Layer 8 of a small transformer language model trained on English Wikipedia (16 layers, counted from 0, width 128). Numbers have three digits each and are written without spaces.
A neuron's activation on a vector x is SiLU(gate . x) times (in . x), where the dot is the dot product.
The model reads these tokens: " |" " F" "in" "ish" " |" " League" " |" " W" "on" " |" " L" "ost" " |" " W" "in" " " "%" " |" " F" "in" "ish" " |" " Res" "ult" " |" "\n" "|" " 2020" "–" "21" " |" " P"

The vector x that enters this layer's MLP at each token. A number n stands for (n - 500) times 0.013.
0 " |": 525473531382587422561625505527286548346604518412472471608524546479594506538487484584575465528477584522654517538463598511531523535609623287600571505578459695532476554536492383506425482575497585429608352320496403512459563599538655537536659543555330603569516537515423545548429712585462523474339630629334501405537559513623434618542466454426541420240563394409410312282443456489649497544458
1 " F": 574549515505377497327549605630459420368558467418355445556543455319505510529448413553453477517625587432496439469537455545455576404463564352620530503547447537527529417638557513570507430579793589431490451318255561580281626522354531483467476458462302542567573509589478577549481538706555642488493491608450408350493461421551589628593546465449429578375527409596446474453572575296475478758476
2 "in": 405585464546477505354593541500424335480627521566472483701553534308607508434573467496620301545573535495551557475444600640305608293382589383625412450480500329442287523586424322571467459561519654361551493331313487467447483503473573423239464430346491463540679564477668476350610547515508593667388545575614403463432434455670329551591516384536451661350482465523454382515561421509497526530403
3 "ish": 420531487465615419658500567481429470387612470451467567514435401357579557565490394490416403467638522315466642532340423460329415366529660484536592453514375566452637338504471544541494406695479597420661533431517401453528416484427503466318551483386453518455522606300752526496481565486499559448390726480425459493336476511680480749618607396542480468291574287529573450561631477532455622601278
4 " |": 488526552448436387573523552535336544413591555463418543519544448500627517528454466604643467593533504529642509499489551538475506490489667332613606450606344661510385443514515453574407409548487601338549291400487417603384534581519636536467661631540395645515604649513506540572438690649461564448435603619374536486536421541581405670569582465444569550282496440395364320423366525449575521536363
5 " League": 543558803545522372387614506562390546398643451467397430565430530415642579444514272669412526521519586236566579425439478497421596425531615366496580548537510448515384421549540459586467452521574502577513450287418631615470536460534666433436520457471342538380701564551633630471674579635501635416584731568377575421583662439705627585600528477517428524438565432520489536503518454375616534529467
6 " |": 430545568546449338515523583592376528394561599465424514508522469490641595508469450606652501571522443504642506460499549581468528466467711357569527461623341717558412446485549363598442385501460580389559309431540350590402520549518626500491620622464367602553784494567463598555423673627460500484495633679367543371549373520608364642553582395432528574274451462438396365513426586414636499527386
7 " W": 398577457617247423387533617491414436453606466538293301460488525481569501514515449514557415463529593277535373557503484530423629562443802277499479544580371546514546450641545341607522419442711555451605466360256403466293524487454484567484430541446385525483619489568576524552594612678477584537456577622410606497437477429642526612524535589422491586474528458445535518685514452316454583647388
8 "on": 414557621514551493440382596602403479253562484513229344722544434495682496486617418486479446542675493513482566456531472617519588506530450408705325487488558576484355406495618390642444543446581613336603570440433498512429621452343479445385486407013345527683804632497629432393377474598550533597498605504473481500436592445690459611496482401543562547448447494561448522645542515485615459657501
9 " |": 492516579473456359515452544617362538418565567452412518512532474493667595519459470587642438616534509495623499403494515562531514522441720372589545478598327676538385409493539417578420354490489573356554315468520375618370569562530600481534616618375407637579718567559438515545446680657458516476475676648408522389546360544626346673541581398424564556351455480446376316522388560433619502529369
10 " L": 563592562679360473499537511537462362474620506561343460493379554554649510429455371627491488510573632462519384534458545430495600504492728331528592484501359491442558499615583460506510523426654571441555517361213507513388461548535556555565490450461314554524581572440533538595749573692466608651475524562388554500527517553728558565619644538411543557438510517451559350572511419257513570664416
11 "ost": 424552570555660492297545535529457464330505663526364440631579490568530413441292454496664633452544608478661570496533397509444502384598567364577434517627522488492333381617613322617511485677529491502597479506358527490388653507327577524364373410155433470466654599476600468461562554731555604574357604568447632419404472526713525666572735550543617436400444445512389432628448520508638480495639
12 " |": 495526602513427347513449565604381560406565586415447527490506436500667570485462454595637477613524517509635489424503563541527487484492749375541539489619334720524413400487579373568425351520484584361583328444550349642390567562527594479515585624439398651512700544539419530526421698673450532487461674634373548416601412521643385618544519446428509532327473476437393322472398553451645507553407
13 " W": 424547439609261434394511568485413450453604460508312313489488508484572465528501465513534428485544611291517376547507497524457637571425800275514486548556362544504536429652537357608517384452726579455636483357248385492274550502452486564480419549439401564490568510562538500540608607712479598511437581603409601517461506425645520595521504563418497569500546446466554488677518421313438570657400
14 "in": 425678466391516440334399539582485424505595598401461510669507573399644468403532438507567241581628606504505518362439496657337577350413670446685397462430419393510376499411516287510505477535565644295520554385328472591408564572495552486405513385204456540600699525467614445323586558621509552608457516583495524400475368461741328589608470389457472576500493517594425466591527354416594549556400
15 " ": 516596480537408379454388542635470475316581434467428554498588503491638459390380299630682430463563398500471533454563367497405541464521826343657453497616419556493530430658531485602345577540474731423486537413446659593388579564435559430557528454419541507399697550447503509676593490677551523458447572587398349416551446524765587648547442443405484504404405546490399401757520432408441574563410
16 "%": 549626416419389458361437608443430464284583636405418412452350573276529612323366358552661520517499627504597565393510375639366598424567571302496518486645462504522317365629559500624512509638537604400500412473448567607333447578432563551415556465507472516378555688458524497416819592642536496600545626636404542429467473533533497670568404461445596586436688513601420503538401558390394446543436
17 " |": 479534550479481376477450557550372518394543567464445539477525438490648589551463472578588488524506495484637440477508557579539513506524678361572535502573354609538346348484578409571420365507507578394627293437532358653377569574501632470541563629371472633569630575527376493488538711664428536509458667657395484424553342578569354672561529375442523538282520473465365322485371601427612543532400
18 " F": 546547572540401482367488631623461415363541468423384500538519442351502629549431413543428409457647565419494431474555501556480581402483578361614519486561384551529508386619644521578495437554774577424521460345293536646300612490329517441503450481403323529572625518578430516497503565706508667524528518633446441326509446471568586586617554440431446541391530452584436524491560540277495489766504
19 "in": 380583478544493464366565533490423349499610528558453501703523512298610528440569453496624280528579513488529529459465609633317648284366616387635433458487490339421275546577447334556473470536500677341539499350346479469450482494487575450259457445335502462544707591472643472350601578537498608676397528580637396456452413467664328534605543357521460632363501492543443390508554404515482523536401
20 "ish": 409530474464632396614447557476428488390586450444480572574430386324586565568477393495396406473629504314466624531350424449342451324540644480529590441522371572432625323510495520531496408691476588430691540426547357452523404485422498442352527470363473529496530621295712508497490574470454552461393723482439438485346446528671475735612618389535468428270589301584546473616632473544460582593271
21 " |": 463519589445416382546439536570370552419572565477400517500524437464670600506464469609638490586512451520629465455526572537504511498512705367589576466636311623493353362500543461557383360514490613343585305454516375621367526582488618488495602641450437610558665645548402476525478683652452543482471641644409498449521336576580356675557570402427555545299516488447376353514365547449601492525359
22 " Res": 521504768559406522319477537510396429397587479454344534386550478298625545366486385514408447472395548353674439491520488611458692536416529283580514614555564441441405432681602370595460463473636589418538483308363491577316580564501596423448666561487531470539670642382631531566631481584601488532417732606447677447473368305653525533504564422481518593447630491551506481592520550418435562575633
23 "ult": 407564643539428423301372464677547586469659696403429325694386593556569544604569409467537414502547601489596693490403545445396548413532668503471417488582390429493416404557553304624681569554468536410577510277464607648540587357579420392490474427460427487444761491418376593501609492514476570700465612610397641452467499421594437582533623410638507636237437555637525486622480374590538583595482
24 " |": 466538610568474329501496538625410514457552604466384537526489425522691652499493485589599444601494463496608508464474574524491479489489692391540462490637305650539403361379525385571473323528410577368619342517535376626373546547552575492534586623464472650611821499626373558502483657661446500537470653636384558398589341538608333664555568404449477597262466501536398346496397508442580532565450
25 "\n": 456637565676504449487511485536382509304579531482550483473372523431588423485400471624629485351473411546493431448470566499443536383607630307592638623725509398541378401584570317397575481508497592328535514315517461527429526638434515545414558560487345581550621563649501546646504565558409548387327561650306415482394254456520441563580422502408556409461489390625446340610506549475618537611309
26 "|": 507568511474596390566663531587383444294586438464517512580517559522503429579432406535753474387381641544636453461495548520499554566642553295480633503512519641568415465608542354537486359521493572382461341253483462502452473495666470523507626543461268641466559562562327555489362596606580490441390572624390475414463619570615473622542460559517515310409576285538487338384439346499606482483434
27 " 2020": 412554692533367515568572532614313324339671469485463436619394465546556477586541472470801611476613544398551648409484493504375496373656486291540622638426468456418465404635559461645461508554604655480555464513543519526344575625574552558598554569457399457395640560468609746605384519589435661481386509466556460399529548546595686578450484552437517497580664415800461432513415495451498508534439
28 "–": 564482606461452506447439662453530512202689420367371560488593617344553663607366518513727489403655443419499434489515534463553587403495477347460463437615432479492396532628674315571501492514512596470395517407513536522412402613502590505456550501296537654442569538570487664572495476469575639594450584651378537384519531469660554599491306440405611707386656263559549583572477553529498543484369
29 "21": 305553517444512454663493535593375306355635451345472490448416492443538633591423402500770585524722613338571554366446530490419508288564403324546568469386491420433421493477590384675517571463607582388446457376486600579435529602620488561564534533240478545458673470479562733645539555647461641600476492503496380516410772527492591586540387438406490507499648474758393432633483440492453511517408
30 " |": 510540486450658364584575478662436425316600440473484613480546511517553502616528458565618491589614594480568462440524492576489526480587450342536553423472453509491471396595571333573521425496593566433415279420501392581441491617583527464514562658331459674573634485491467687534382642703513549632433523618408475377510560550566509699581563437425680610415720366520430305522351533452581606446405
31 " P": 559569492520346444487466653562380387421667387521427431446457466408529665537430327583492377475527580437641406523498596507490551371471559388570426469459449348494588564695626384702542563419683593403470398283200602469377622493436494505587572457433314546551585439509576592496741572680527521449454535631410512553485554524489611524588514527466513517431519400627502400530540443396369534533381

Each question shows the input weights of one neuron of the MLP. A number n stands for (n - 500) times 0.0014.

n267 gate: 361452451503483440361392567602393510428623534631546474676513760497596564474411615647460633610657471393427495632307437482594515593392571424474587497446448627564621412592500460575397411487604448425441505611487531500360513404539479343433581370515560484544413513462469492393444370550272515440620490349466544549539472555442487395442564403581538513547557592566385528688482423458484585405588
n267 in: 497573363459493388464646505423549677619578513515392374581564556510619490439571556415547672614536591469394534613446445448516513442387472322595482589673526636462518498434571519467524482490508580431258389363562459596533551410316492336561525464467436390459487490535375490580447465466366555359535448382541464607679645395487317471495459440510528568333544516598460470573492556468664337472497
On which three tokens does it fire most, strongest first? 8 "on", 23 "ult", 9 " |"

n344 gate: 371541527505500490450386498495639455262683416488246465583442478522441510643544525541524439563654385505508480473292568555510557554550500510594525443382490502505517643498429508582487603520466457624426426544560488498507478458470528475445430545611529404361502519453579507452449495540522502278518583284470525480525507640538604402608544513568598466631629604534576615512260660436480533396617
n344 in: 518684489384610535456382435444513435443521303588359437575482518520479457569425406524531571619486390430428547488399380626505646562456434476509573560406456466553452563569518606498434470600525381632532719490423569525500477502456514437415435453548398435442370460429525543519530507545347468322522430323493571544437450611432452517638422549568591468479546406577459553489582649407569495491535
It fires most on token 27 " 2020"

n28 gate: 615495616536511497439519519475396429539448489418391508368479454540660680473570487517436376486538478456470339593481655500541516436582581491557489446183519612678476556427514690385575379549605550724549475494467443592475522495414514456345492560416568685664592436446383242621581400544325476328480420394440408535547503352369443563470422397430645398461527631516489543478550408558445360525536
n28 in: 556495424503421503450277445475405267618362604391483566454468546476590462546495454618633543687358298547272561505622388464613516433301500425459443451432508605554350338384570611486486522319441580449451385494542508522516438451395588445647479544533453648360554556416443513406406752439398481563431614617640530576508348478464454483483586583487376530486374433543473524664411470508497581508374
Its two highest activations, in order, are on tokens 17 " |", 24 " |"

n500 gate: 363475483523486404477371649558433480624512405463325523469508594365506458540588469521478557378520497540506497477491539434523574574397410766316497580722698466438557472429469327368515381494537410586500627641474517668511359640468645424695310670394715596466404497636503370541424530529586562466443340562370452557442609491441577691355568538570398545497523526416492426418462591762626415466532
n500 in: 604562359555672333273458547588525486703624306396480621338516630578638543606422443367503557384407334591530573612486503450588437405574578572470554367581620583614489524419514409412380403527489392452405528660519473454322276492555591492552497616435455537473662511619377457453489471522473532541457431380393484397497684409545489349361449439546492548475462389524446530527372451455574520672494
On which token does it fire most, and how strongly? 28 "–", at about 2.3

n460 gate: 616478604613505564361598558578663472503519500401520492511588588440528454484538699642339590542709547492472475599552395461444341492459310486594582454497605462448588516435549406569483436373503344443525384474497456402627381404436483531387562486678495489428429420381536438614351483522500562503486447677406311429617554630686339552341375584392533676469528651595470527400559361611555520354348
n460 in: 547346470627488446595528429553347579586572548598457523500620455435482488442448550638584400515490444551520662421576549475668682612697630481442398475550460366280427456555518558475456428477575426440518557492536505628477520667643317428503584587530400460576515402547343567477577521518635547510519500322500651560428478396428560426559575351440664425554457443502410505645487487519401518621472
It fires most on token 30 " |"

n132 gate: 554480520632415467556452553421408538602568623573549418208599395532512748500543387470523393438372234550426357447500511547739386371459500654450543517601485480561579423546491391237428524523586595536561789491527549520649575424470554639605563415442503473497587585503579468524480433533632560535469672398553619625527540529518396591577673539328339621423313461322598413468441436618550527509568
n132 in: 492525575382551506423520520542465607714424567500559520544386444544535649514572586422426417630349508449350514531467396531709450514329453606677749425564581365738525533342597488556509489489566685430497292518494425633637248685412384472531722449497543640435470516588651428466497550543517624492503480480517436397534544576566553424483492426426591514668567557409547453486586414540472609603368
It fires most on token 11 "ost"

n69 gate: 471555614382505514492358580583608508673721543364458438439521550568516500436595497439555537492495408680395612503468479667306556514572563601604761513397372607701692443516439631570489567409542489467460456466508286429473500412538544416345537500455354480364460497534684474481395528497505550513806392557505537455476477489514521578603445565382495613524524484361592463529611519433540495409527
n69 in: 413482411636438544322615398500514497495495605363589518518658475573421437459294586468565601448475505436575440513574375551410393623579523538658470361224441585578566403543449357582604629497435531569459482532459530634449586273446603529398532402551475511418449458545559573474485548536490437536564484672479437470459545467555419567365591388437535505596492531347503396648516591500636571508346
On which token does it fire most, and how strongly? 6 " |", at about 3.9

n347 gate: 475360454575503476518534495633529505625654536583560516495648546475471592490602495497485477539497555503443397448549490604458386620562508546611602353279487594500694245500451511557500654518523605430345561462503454605474467505649503508523449461485378476464436472567440462558559353555505559482541529630547387536568535466471490743474579487339666380460435732495569590543608747527464564547633
n347 in: 344686435577500790564576434555349442452569475522413577633697421527390635432514541625428427464662511539508553379412487553580514613440576494657538473459481651451445524470530523596612572558424550674443523468503505481525524470658364436711669434492672577737628529416291568489476624517470557663543517551630407500506559514472533577584557584381446486520572438530549685492458634437514362582550
It fires most on token 18 " F"

n136 gate: 655568497450481483492417315444456380394559458517711391699495478569514569514415486460427461477508455503506486338367541612396383514542552427617412528494497530616447527439508712385503486564629426564542382640786561389592398511537540463419535506381358453601503497489528607632593474582606357494430585432654603461469331699366511372610624520382516456395539355558660544313622517328458557425612
n136 in: 637614367464569509389464449407547470543479500450591413618422722395482617479585468442428459533506605386581205330586281503512497494500462547613509373633691596494479613468586559473561407374547621231438574366418606544801476461413441576604491605485549438369529567535536488593389534488530383467538452506826571651639541479415612509687565476585465430624506206553500512532467506420410512426527
It fires most on token 12 " |"

n437 gate: 448497567429526530509356544586398435394616512409636524639383482358406561698442593570354294387427571636601521412433491459450550443397575568506561625558479595268503551506445656638389494647509479628515633506381483270600564526562622512626549305339545414488407500523538477577543549443358442326512387548606520282595626414323436472476587661598572564518400560411491576396333547483506382626772
n437 in: 430512596581614487635322562663573323423409556596618519389771426561510644451433543391509460277491381444387452522621567503409575471522442196481479454429388491306463730503639384484424444612579550539602487357636657559400368488393294535435506553488407416329614500454354552359460386503444583366575368579425454364497391325205540383324574494405457558570531538326564362589418444434379455457572
It fires most on token 18 " F"

n87 gate: 565637523390441596492567452672377630500685464394497582477566596605445497528420505487458485472525641479408295467485386574531375513365583519538399389540457458452624619487487635398523541571532523439391487633490581432551495594410408575457435651424630630436495582585558380569495393428546487543516562557370525389304602472464508561448510645317563595466602601473475513427492700431673393495444
n87 in: 440573551483409505632565569592326614650473569419456525449629578418475430590449520579522622604360483587463404468431575532440493361490502490465617551522456606532596426378466487522440582520437637477515581515427556314562386539370411360451546510559486356537554378605527653632519389497532587545588440621510476510483471470606407559592439377706485425465520492381575554634590566543594363689512
On which token does it fire most, and how strongly? 1 " F", at about 1.5

n255 gate: 621422459605646377439581423392725450579381519500711442486614383570438465514551554455500476514681608431564595618516457533445481514549381538536394587484299449500423508530478483401556428423468553603426477391441424522459481330469491269478591500653487632577353495489239443611549345545583611382387489371365437552586581555604511288442514469516635457380453458605329283449439489450541542604472
n255 in: 455439648432406461599677467563615476634432603532480604492395605612444602591433369570537495459368442672456461552646603459579454570440513591438687546519657529639570526479403480359544579388513533435675525409483599473446460530333416396646598593381398559405484445607541364557415500470443553557534560558601452495599662481525527839442479365492567569475413569463569406481335546550571697438396
On which three tokens does it fire most, strongest first? 26 "|", 0 " |", 30 " |"

n325 gate: 715410558561645404587710411124406545391539595553664567569575384585503604500637420491508459508272520640539602447447391483522383500291591562483440613530545391475522587439456425458466480464546506474461500590438563497531456489421388664464478727522602567441503386423489429508560605523489432467512398412452326528410397489523619491579409449678566599418503534576319492437435450310492506431394
n325 in: 442503355446448589380629565520494489654568672433189463489486419514477311472508522512525542406576369333319448590635486449545627491486753405416478402547480539391365486754472518362477486619276577401525665500469508444548481475588573549345462457578419474641556473383506586537602456537463575604494374632525425559594539596503425497614444537447608544658486474445497600775483433505401584469373
On which token does it fire most, and how strongly? 19 "in", at about 1.2

n342 gate: 597557588289650287545497489614529408554603358675486458461495573515468435474601578522424360431377550418474529524484546360680479675453575619445591443575526539575537513518505497416612500563374519603437465607585565461350678510519538572463587513474628451563443469534461675508691462567632526250304428543511573477503628563380565508468534689533500624484621521487443425435620594482547513453518
n342 in: 301428644453469602551563319589470527393455645565553571450480723680533418535689377512618500572329530521568361387441384571470530397527622447609576397562512488512644540389506472556560557518468464555456476494506503406320550636204310392411555515421506494444506356424621416679517485488304407621624419654334400315347636527343468420497439479451285468554390521352544611427389573489609524509470
It fires most on token 0 " |"

n444 gate: 518526471492539541457600601535375468653476468410525406350513460484642571387505537590554489495455350481570362417513443460554609650511476732519503365497527620547601622518571483532402645633393516519492536458516319590436505420392308656487435583561602442316608412529537497454565536605647555561581425538484621421487547412413582472454458495416293445600572714385563392348362682411412574399457
n444 in: 570417459541369440474398510549575474445614602444468541604463574364503452546586558497403573614459381456528683274615640536539584663426515327492596406431439485416620395490541503195586345503487580452426598479326606454482422449451598466538550291467542449510510560482559603536545546659526457382484388518482467495448523433667380567492495601578485513409482448475566561603339599542436482543384
It fires most on token 7 " W"

n364 gate: 374675678511426554394527482439485426527362471650553399503403469503457466458554620617426401532476524535527492445573595614537334635329500708434539547529416479560424664252552467663489415563350540399369527398471401503429482610447516537660575426613589495561758485425466593532420406489545425503569463513638456482369505476500662453545484556402505598508497454446580417534388461477400292479569
n364 in: 497679455569439546374419527548518351424463484508447513573582624594394570495677579541405374575548425364404435402424710372433352598484539430468500461466466409579447338602440456553473457519409546566634590519398411503450518492503434468500559487632449453723592526560564411433474547648657555654609419587529660421479371330560445470470359659398458312522362567453401400557605495426508424611540
Its two highest activations, in order, are on tokens 24 " |", 14 "in"

n306 gate: 385533487411518532421585612497629555503621453658547605639387490421414641353477564591495737489542453545631636476580582453550521535432595618534618492389336413503568546544611543523386418367554550430425524557508490415416487508482511653672363526414588489612528548271435305495549473386466546571544516407552474404387553665508534638550554664643554551471435580551546456500399601595390599464547
n306 in: 686471448568498464591518465555385510425485615475384656389432590441575589480596401536554485394478581533578464605679402450485613449395609505495569341463450480673410505557522594558480480513534464417515564620518527512568614480632443462527546351488505291397611490562442527449544445390487500485597459618505502470442539563646607518556406594431554522640703648500493557722716408529482521595389
It fires most on token 10 " L"

n261 gate: 614570495464570542329525411595556514634628425665413528448449390391244492412633511340478588676566634589547537561522635511506481514539549421472470459486282424462506618604555532661398472583370424394439403517351503333445576447559537402472441508572487601492358570478483579405505439320586476361602629489325659445598392564435412405517372503723663353627450475519538585505590379410517455470481
n261 in: 455548422551521560601456295473524476600416465454304565401544570463600465444535471650471551386462454375511547489444424519440492636530630571708572449511495582553304429660529371538629459584654303514535356461298593428430505516634455577503637429481461475373575505553530516448577463352549622351611721497568524647593526302354497497396505495540585426514465478439367273542495465606532461395440
On which token does it fire most, and how strongly? 31 " P", at about 2.2

n93 gate: 562581536394639511394466497469491481372480508475421422443586514574491683538514423583538544416544301690603435606370657547466431486467407398422514516338511552470478500423431408395463483497505430497434483567351459538472574539604463455536411469448556535630338516492370435427538233638553753497404517375556714621450527748361552604486538660587361377477464407503336459440266461497550608494639
n93 in: 535500712544489545411743420478638626460453607423566481383535415441511597560478484424399359447552517483547433352445658489519426565451595460379351500533541430546475460473437654459517350517532569412440531457433296636423505618483616336629495329484511454599614508484464519489549290620456608571613647531486503546439310591679642251492429369565435497472305464573400484395436492566407615618489
It fires most on token 17 " |"

n324 gate: 418607464621457563298503542508355590529509570475518333550557668434610566506558386596473539605433256503542405455394354350628435491447334547469642528531587555639525423497525596455440534475381611445500549541423442547660605539455343531287582475494430327469478388414649522656467391557398530599556480368548567472554519565351349594731508466539243304414525483417492544453463654381542612534472
n324 in: 685538511492442575384321585575521495463472404612535205489508666532641446367532495599473579522536414370522534580519487450412399455500392373541568573421601626560596543454408489492408611470489506304568508460478584595574495423580401458568564635582308260464454583495599524622511540614448522423512508436638427576500476552601470566611440377503497363525720486320508530503497481439174506519657
On which token does it fire most, and how strongly? 5 " League", at about 1.3

n210 gate: 369531557413368576481524637495489526559435421500437676526639521436505500562566464490479602570340468464490419401507427529548395411490609593363519514655675455386481507457529435387429430324597451483469626593561512450476360519415656461608463488378585367490445607453454580338568415307546512452697580488418488490432537560475440595502550517524498531407447366455564441585578512505502340498495
n210 in: 569569328490502510579594471625361488470461381456456517382439483632367375500498628505597454579456421483556498644408457542370427568537584464439368382307576665478566467428599432451672564647469594442437392594490466457522565524414490480500517480483439648471326491442705442448459610530432402507303502405539536469465538478458541398463519416586574498450473530536440404519621694453585520425453
On which token does it fire most, and how strongly? 20 "ish", at about 1.2

n153 gate: 562483503434453453399518532636407586541613351600548486446544366438471398557554608707322596532506474460549529491449318558335303588572299482489412560361534567545437497330369598446462457425613561515688521566349367429546511612546488628583581488506533626491509269449397480607325416357391562489506619526483662531538528532629534643335489520660421494398233378522531582449570352682526512560589
n153 in: 511401509404469497594544430413532468327418607347381509420587342500420583552514431213652414468604339450573580526437545710652512369384654531584526523477584409322592666460402485674533655544358447320425312473676388388410517584436269532460339442399464382404572494626665312631583609550416472483552371547413457540652443552497537509623483597526489486512570482500443471466509512581517328436497
On which three tokens does it fire most, strongest first? 3 "ish", 20 "ish", 8 "on"

n235 gate: 730670505414625550505595448505636549431469528546522526623437528472516574397513454505432467531544471560602379510727604466450443635422423503477572736503503340641464482538567610736471508542386437672495361581382490513440571417471438581500447625503582530601538525561722559563612519545539462591345547455440426523466470448415395543440357513459492365526596437571536456454447467488448394603711
n235 in: 371407609482445361513469697749514455508535510269479588527510445520490549542421527505536465576328439465482569505393422505472483526580581466612475416413433529404597500535502293428793616462436546539572528500457367500435601582505415508458539402483402500530465515534360493387439510530495532558621404559503525411492522578576418500399428465395687549546365538490598532542612562548438364428312
On which token does it fire most, and how strongly? 31 " P", at about 1.8

n497 gate: 526606354372424530512500417549552515555297458471518581372436524618412514485406531457481304636549658530377532471424445522520622497505486613529570585498569579430388474481631525498500611461541535447602568456567614558603459422391581470527342473544526761463573469319556681391524567535502553559448490558542541651475380667583536533363442570519466543522306480495449568473478446512618538527564
n497 in: 524473419507387450523596480492603607454545515520500363581454599400582346498483456454536633480480570613435457689426461538510507554326431586493571579554480534392557541537421461532611540572295442448458538461460564633453417483608459616540388725312452500527539430637373585513524487298483537525463485419393608579646527430462559487618537460605461505341577634693598517500480594426547467473637
It fires most on token 23 "ult"

n417 gate: 335426369435606486494526663409535438584330480542506585414560374547543422567453450503410572540559636449599603551394544562614272564565500690475528413600649387433430558486427292573575602621431566605405572577651352575531403458645561637461288571528600388548358459450624517491414544437633602429521374595511575433537646483468542600417561626525514577612573506555544414514546807654421613430554
n417 in: 532447388443596407497582716413651505475410408554429619537469513455622405431407457361495577421607470484598366573524455473595540630481444446384439468617419402487336495668609383594687590562444541458441511582434460695527558530391467475350445476554528489532620335582535566362481461292646558492534366522505340415448471597440607677606577434468418484670511741450572511447514663557589392473500
On which token does it fire most, and how strongly? 27 " 2020", at about 0.53

n61 gate: 479468484592584514410370606682533316745505562449594590564341511508317585500548495584574503456460527470565657486503540432530505553630631588505567401559708548527538442388596514551596582492500536508449620528525380578473516586497587673522376544546715503614358521452589327519564378459476455473455393511576470503344569546412591387629505640362471436451654429723471422513442484760500528511538
n61 in: 597583573497478543583503358437506562445471514446530338545522334389584405399350718304621371423438483471397610469537481409317472381458575551401631388365370417413492550581379476593364514469425586538494480559629536419474330466540602414466558551570386411429651517480409759334403423630543539480548489552452494520557492520737281692425631457514572525486517633406609405575647556508659398489585
Its two highest activations, in order, are on tokens 27 " 2020", 31 " P"

n67 gate: 478673330500416517412523716545560525685458525332429556467562525472503420497506564442636486483411483438534449461539467557466688517612395376419555436436514599450514571508400526306391407587412580509464647521457414450562486545486506491363541681575600398511691266627421459426539474503554514621397338698379511303526388455362639371588481640608514558534483748346572408401546419581455549567633
n67 in: 344515529508614484423543500584606531419434495557500532409444333467524572516451422514518482513740526505574423524417582492415513376353583597332399578630534433443631370588430535531476429545479665552716581475590355599526686634648454617510474632443553508497586477539408363378338401449447588426676593484424578453617579421578549432505477505570624533505571447423482653632548422689534476448547
On which token does it fire most, and how strongly? 10 " L", at about 0.53

n338 gate: 468473556402455475675486524634558695430555457665668443355534352527386545497455505648545580508505514650508511505438463565631348545359564434535369522530505418572465550470312604389403505630543256458664492489335465468432527619571545396338500478395443557459430526626587513393439639467459551446437398483437481669434352571431414506467430382465367471472560401348620473396657422578421447484710
n338 in: 632487615554552464486495451473458519494454287685523446540675529362633367537773545500589620601672418633514442554597437481533457699503481463376545516655505363572433639455567472476607497681643366419594383503341417519433548575511603421589442481559624528505473558585608471519429438582392537497492478552432430551522413673517449522328572350648500418390605522405343529468437572391503459454495
On which three tokens does it fire most, strongest first? 0 " |", 4 " |", 21 " |"

n150 gate: 437526527500606554492467433460407699588503430364728398468446503505475508569658558470484556562316454530562363462423513416586353412521563562669582527543471521524409596402561550428538503438226598447548599534470662452554408438473555299484471505575546615548489495542414437333366514514476666479294541544443383330448495409377516586457571391503334645595462437411640468468473742541406552524489
n150 in: 604357603641528474589312581419488565495518573523500524546603482508570623541579518495518415503469563642432423411526574508453471382542582486482274673616497533549458551464410465479622526390574500516490497495474554503380467664382492500487538479534480500638510467436653362274730489542563638471511455465476490534476454706295743557484400566426372467481539532589523593505556652658672473484487
On which three tokens does it fire most, strongest first? 25 "\n", 26 "|", 30 " |"

n348 gate: 495508497635413487401546569580506487492330700387639389440411529632617393531599427505426531654437380516495444592550461505580255714568375630352409563610508549427547477375450445384497492434477492505492443445711453479508479439545437500471626577545389530437625428440431635556386519492526433555492439349545558497692531534341408571423573537588495407293511350585373537417588552464534411579410
n348 in: 460584371490365587291474529500450583323564436646188382447466544544454412633365500454590352346668506603458529557345522439494525507468544517338340484630319625469465553308494596602351619353441458457582497693568516484688506637532546558554528596443613507424661460261516588519497563299366362516537587467302677298474369276396424414629478623550450503438328468687528629406587541411567389586686
It fires most on token 24 " |"

n134 gate: 573417334538498581518462455359349460359427490520405666431502527510497443656537544418502532482465606545560365543545576628508640605468512568547626587502657561520450490433475508505459654558765523570473508429424421460562507500571624568672410495455538424400483515453305576369549450409530571367385477357485445559432622480500678529414515462480522544370533304407579446478500381392505572400513
n134 in: 502502542332413517393536417566460507498507531514411299484452334505633416500400507432580598521392471600479490573472371445391519483472516614549491477582486574484446553491299559495486450474375553461516471517553556404587435363376427586382571410453348421380544484491512435605546532658559528568515729529685502456450525509416371485469384505437514600419519534509409514632536530516566428535315
It fires most on token 13 " W"

n204 gate: 429511478562422559449597581377509553543359388492600396324408447522480473461522539537392497635492556531522523503475563393463609686528440585639448423483531538486561299497506543542631615531470407474453509363460585494508555700475451463511481528614770483257409595484600437371385424463545640458271452281382439713472625452440583570542459384686431593367614404459511580437418616524609371430337
n204 in: 477439428505603482552484500302494409468665399464560453416503675640543582652564564345545533463477448701380574573420477430529518404710495680456505482518554581641652553485592516466371521471551521441490529608363513528352462679406505363588530672420517541565426555388373497388564454408380541438462581434477569461351558513423510589484544424546584640416464302541533659459500415470443357505417
On which token does it fire most, and how strongly? 3 "ish", at about 2.1

n40 gate: 545650519478510492546489419527410602514554374586559619630630369476478349396389431547510550646463465551511631559447382578481511561272331424599553545468328392553489322444529670554530430581574467364417514579481497617403513610763475524548589530583490606492458354479508429384318666404659413409432527489500599402438348557451367489375394555542524495642540535421511466579642575515626467430540
n40 in: 544386466548500607607516582497417489568519421624433479409449421518519424563300453426482422553482473447324627471521539505561585500500633506497526476198402560322400541411581761577454479585490497514526467481414450455468388561572585387489518471631569439537513441615550406505378661470630334532550489622513282657596425468489597472398518479534617451602344672477419479659578374541365581431436
It fires most on token 11 "ost"

n384 gate: 560488502505543402473490564505483567640438673468536582505560515502429381304595385528522507550485458532607394596527488619500544437591466570522493463446485585398520495456517554453460490562483445336392416515415317608527549507555702508569305582473400420584556634566559466639517528372423677441427360432574476512635584527432627536488520457364665522585470472587517415476462573434421470574778
n384 in: 488408500558395626480603497520540510594638541586489513548615490612427500513545420542338513510535464584541392503477389541518457513503483343553565515505558684525508626487442518416515564581411528490452508365338397540556725652646466415444292553570558431485410613493591570497512428405470709312601338448564510640464554467415578426536432551386555435492680397607433543493503462512556619657625
It fires most on token 1 " F"

n507 gate: 505524611481542572572461505700543500500412407424526639511508524420687409325596403503503344544427519593495597407687590486412576609356487563519669462384524543441505561535473395432572343497393456359313365443680516530394457465431441470538439489478508548367546534653554366764497520553601532574569580483445546565629519615522511509390422506508529299464481652409548465495616816427571400465530
n507 in: 523467485469563542524679407461352539649557477693481500538365634495412676538472620567518492362539484560609547534356535370456541508461474386588428487518350442602327462597538489629405516588658613428433471565521459379459587557469645371632485620268537489453531543474420434414564381500266345479595613511417410523419477479434718468484615505594467449482508579454571469531500456570510622397505
It fires most on token 9 " |"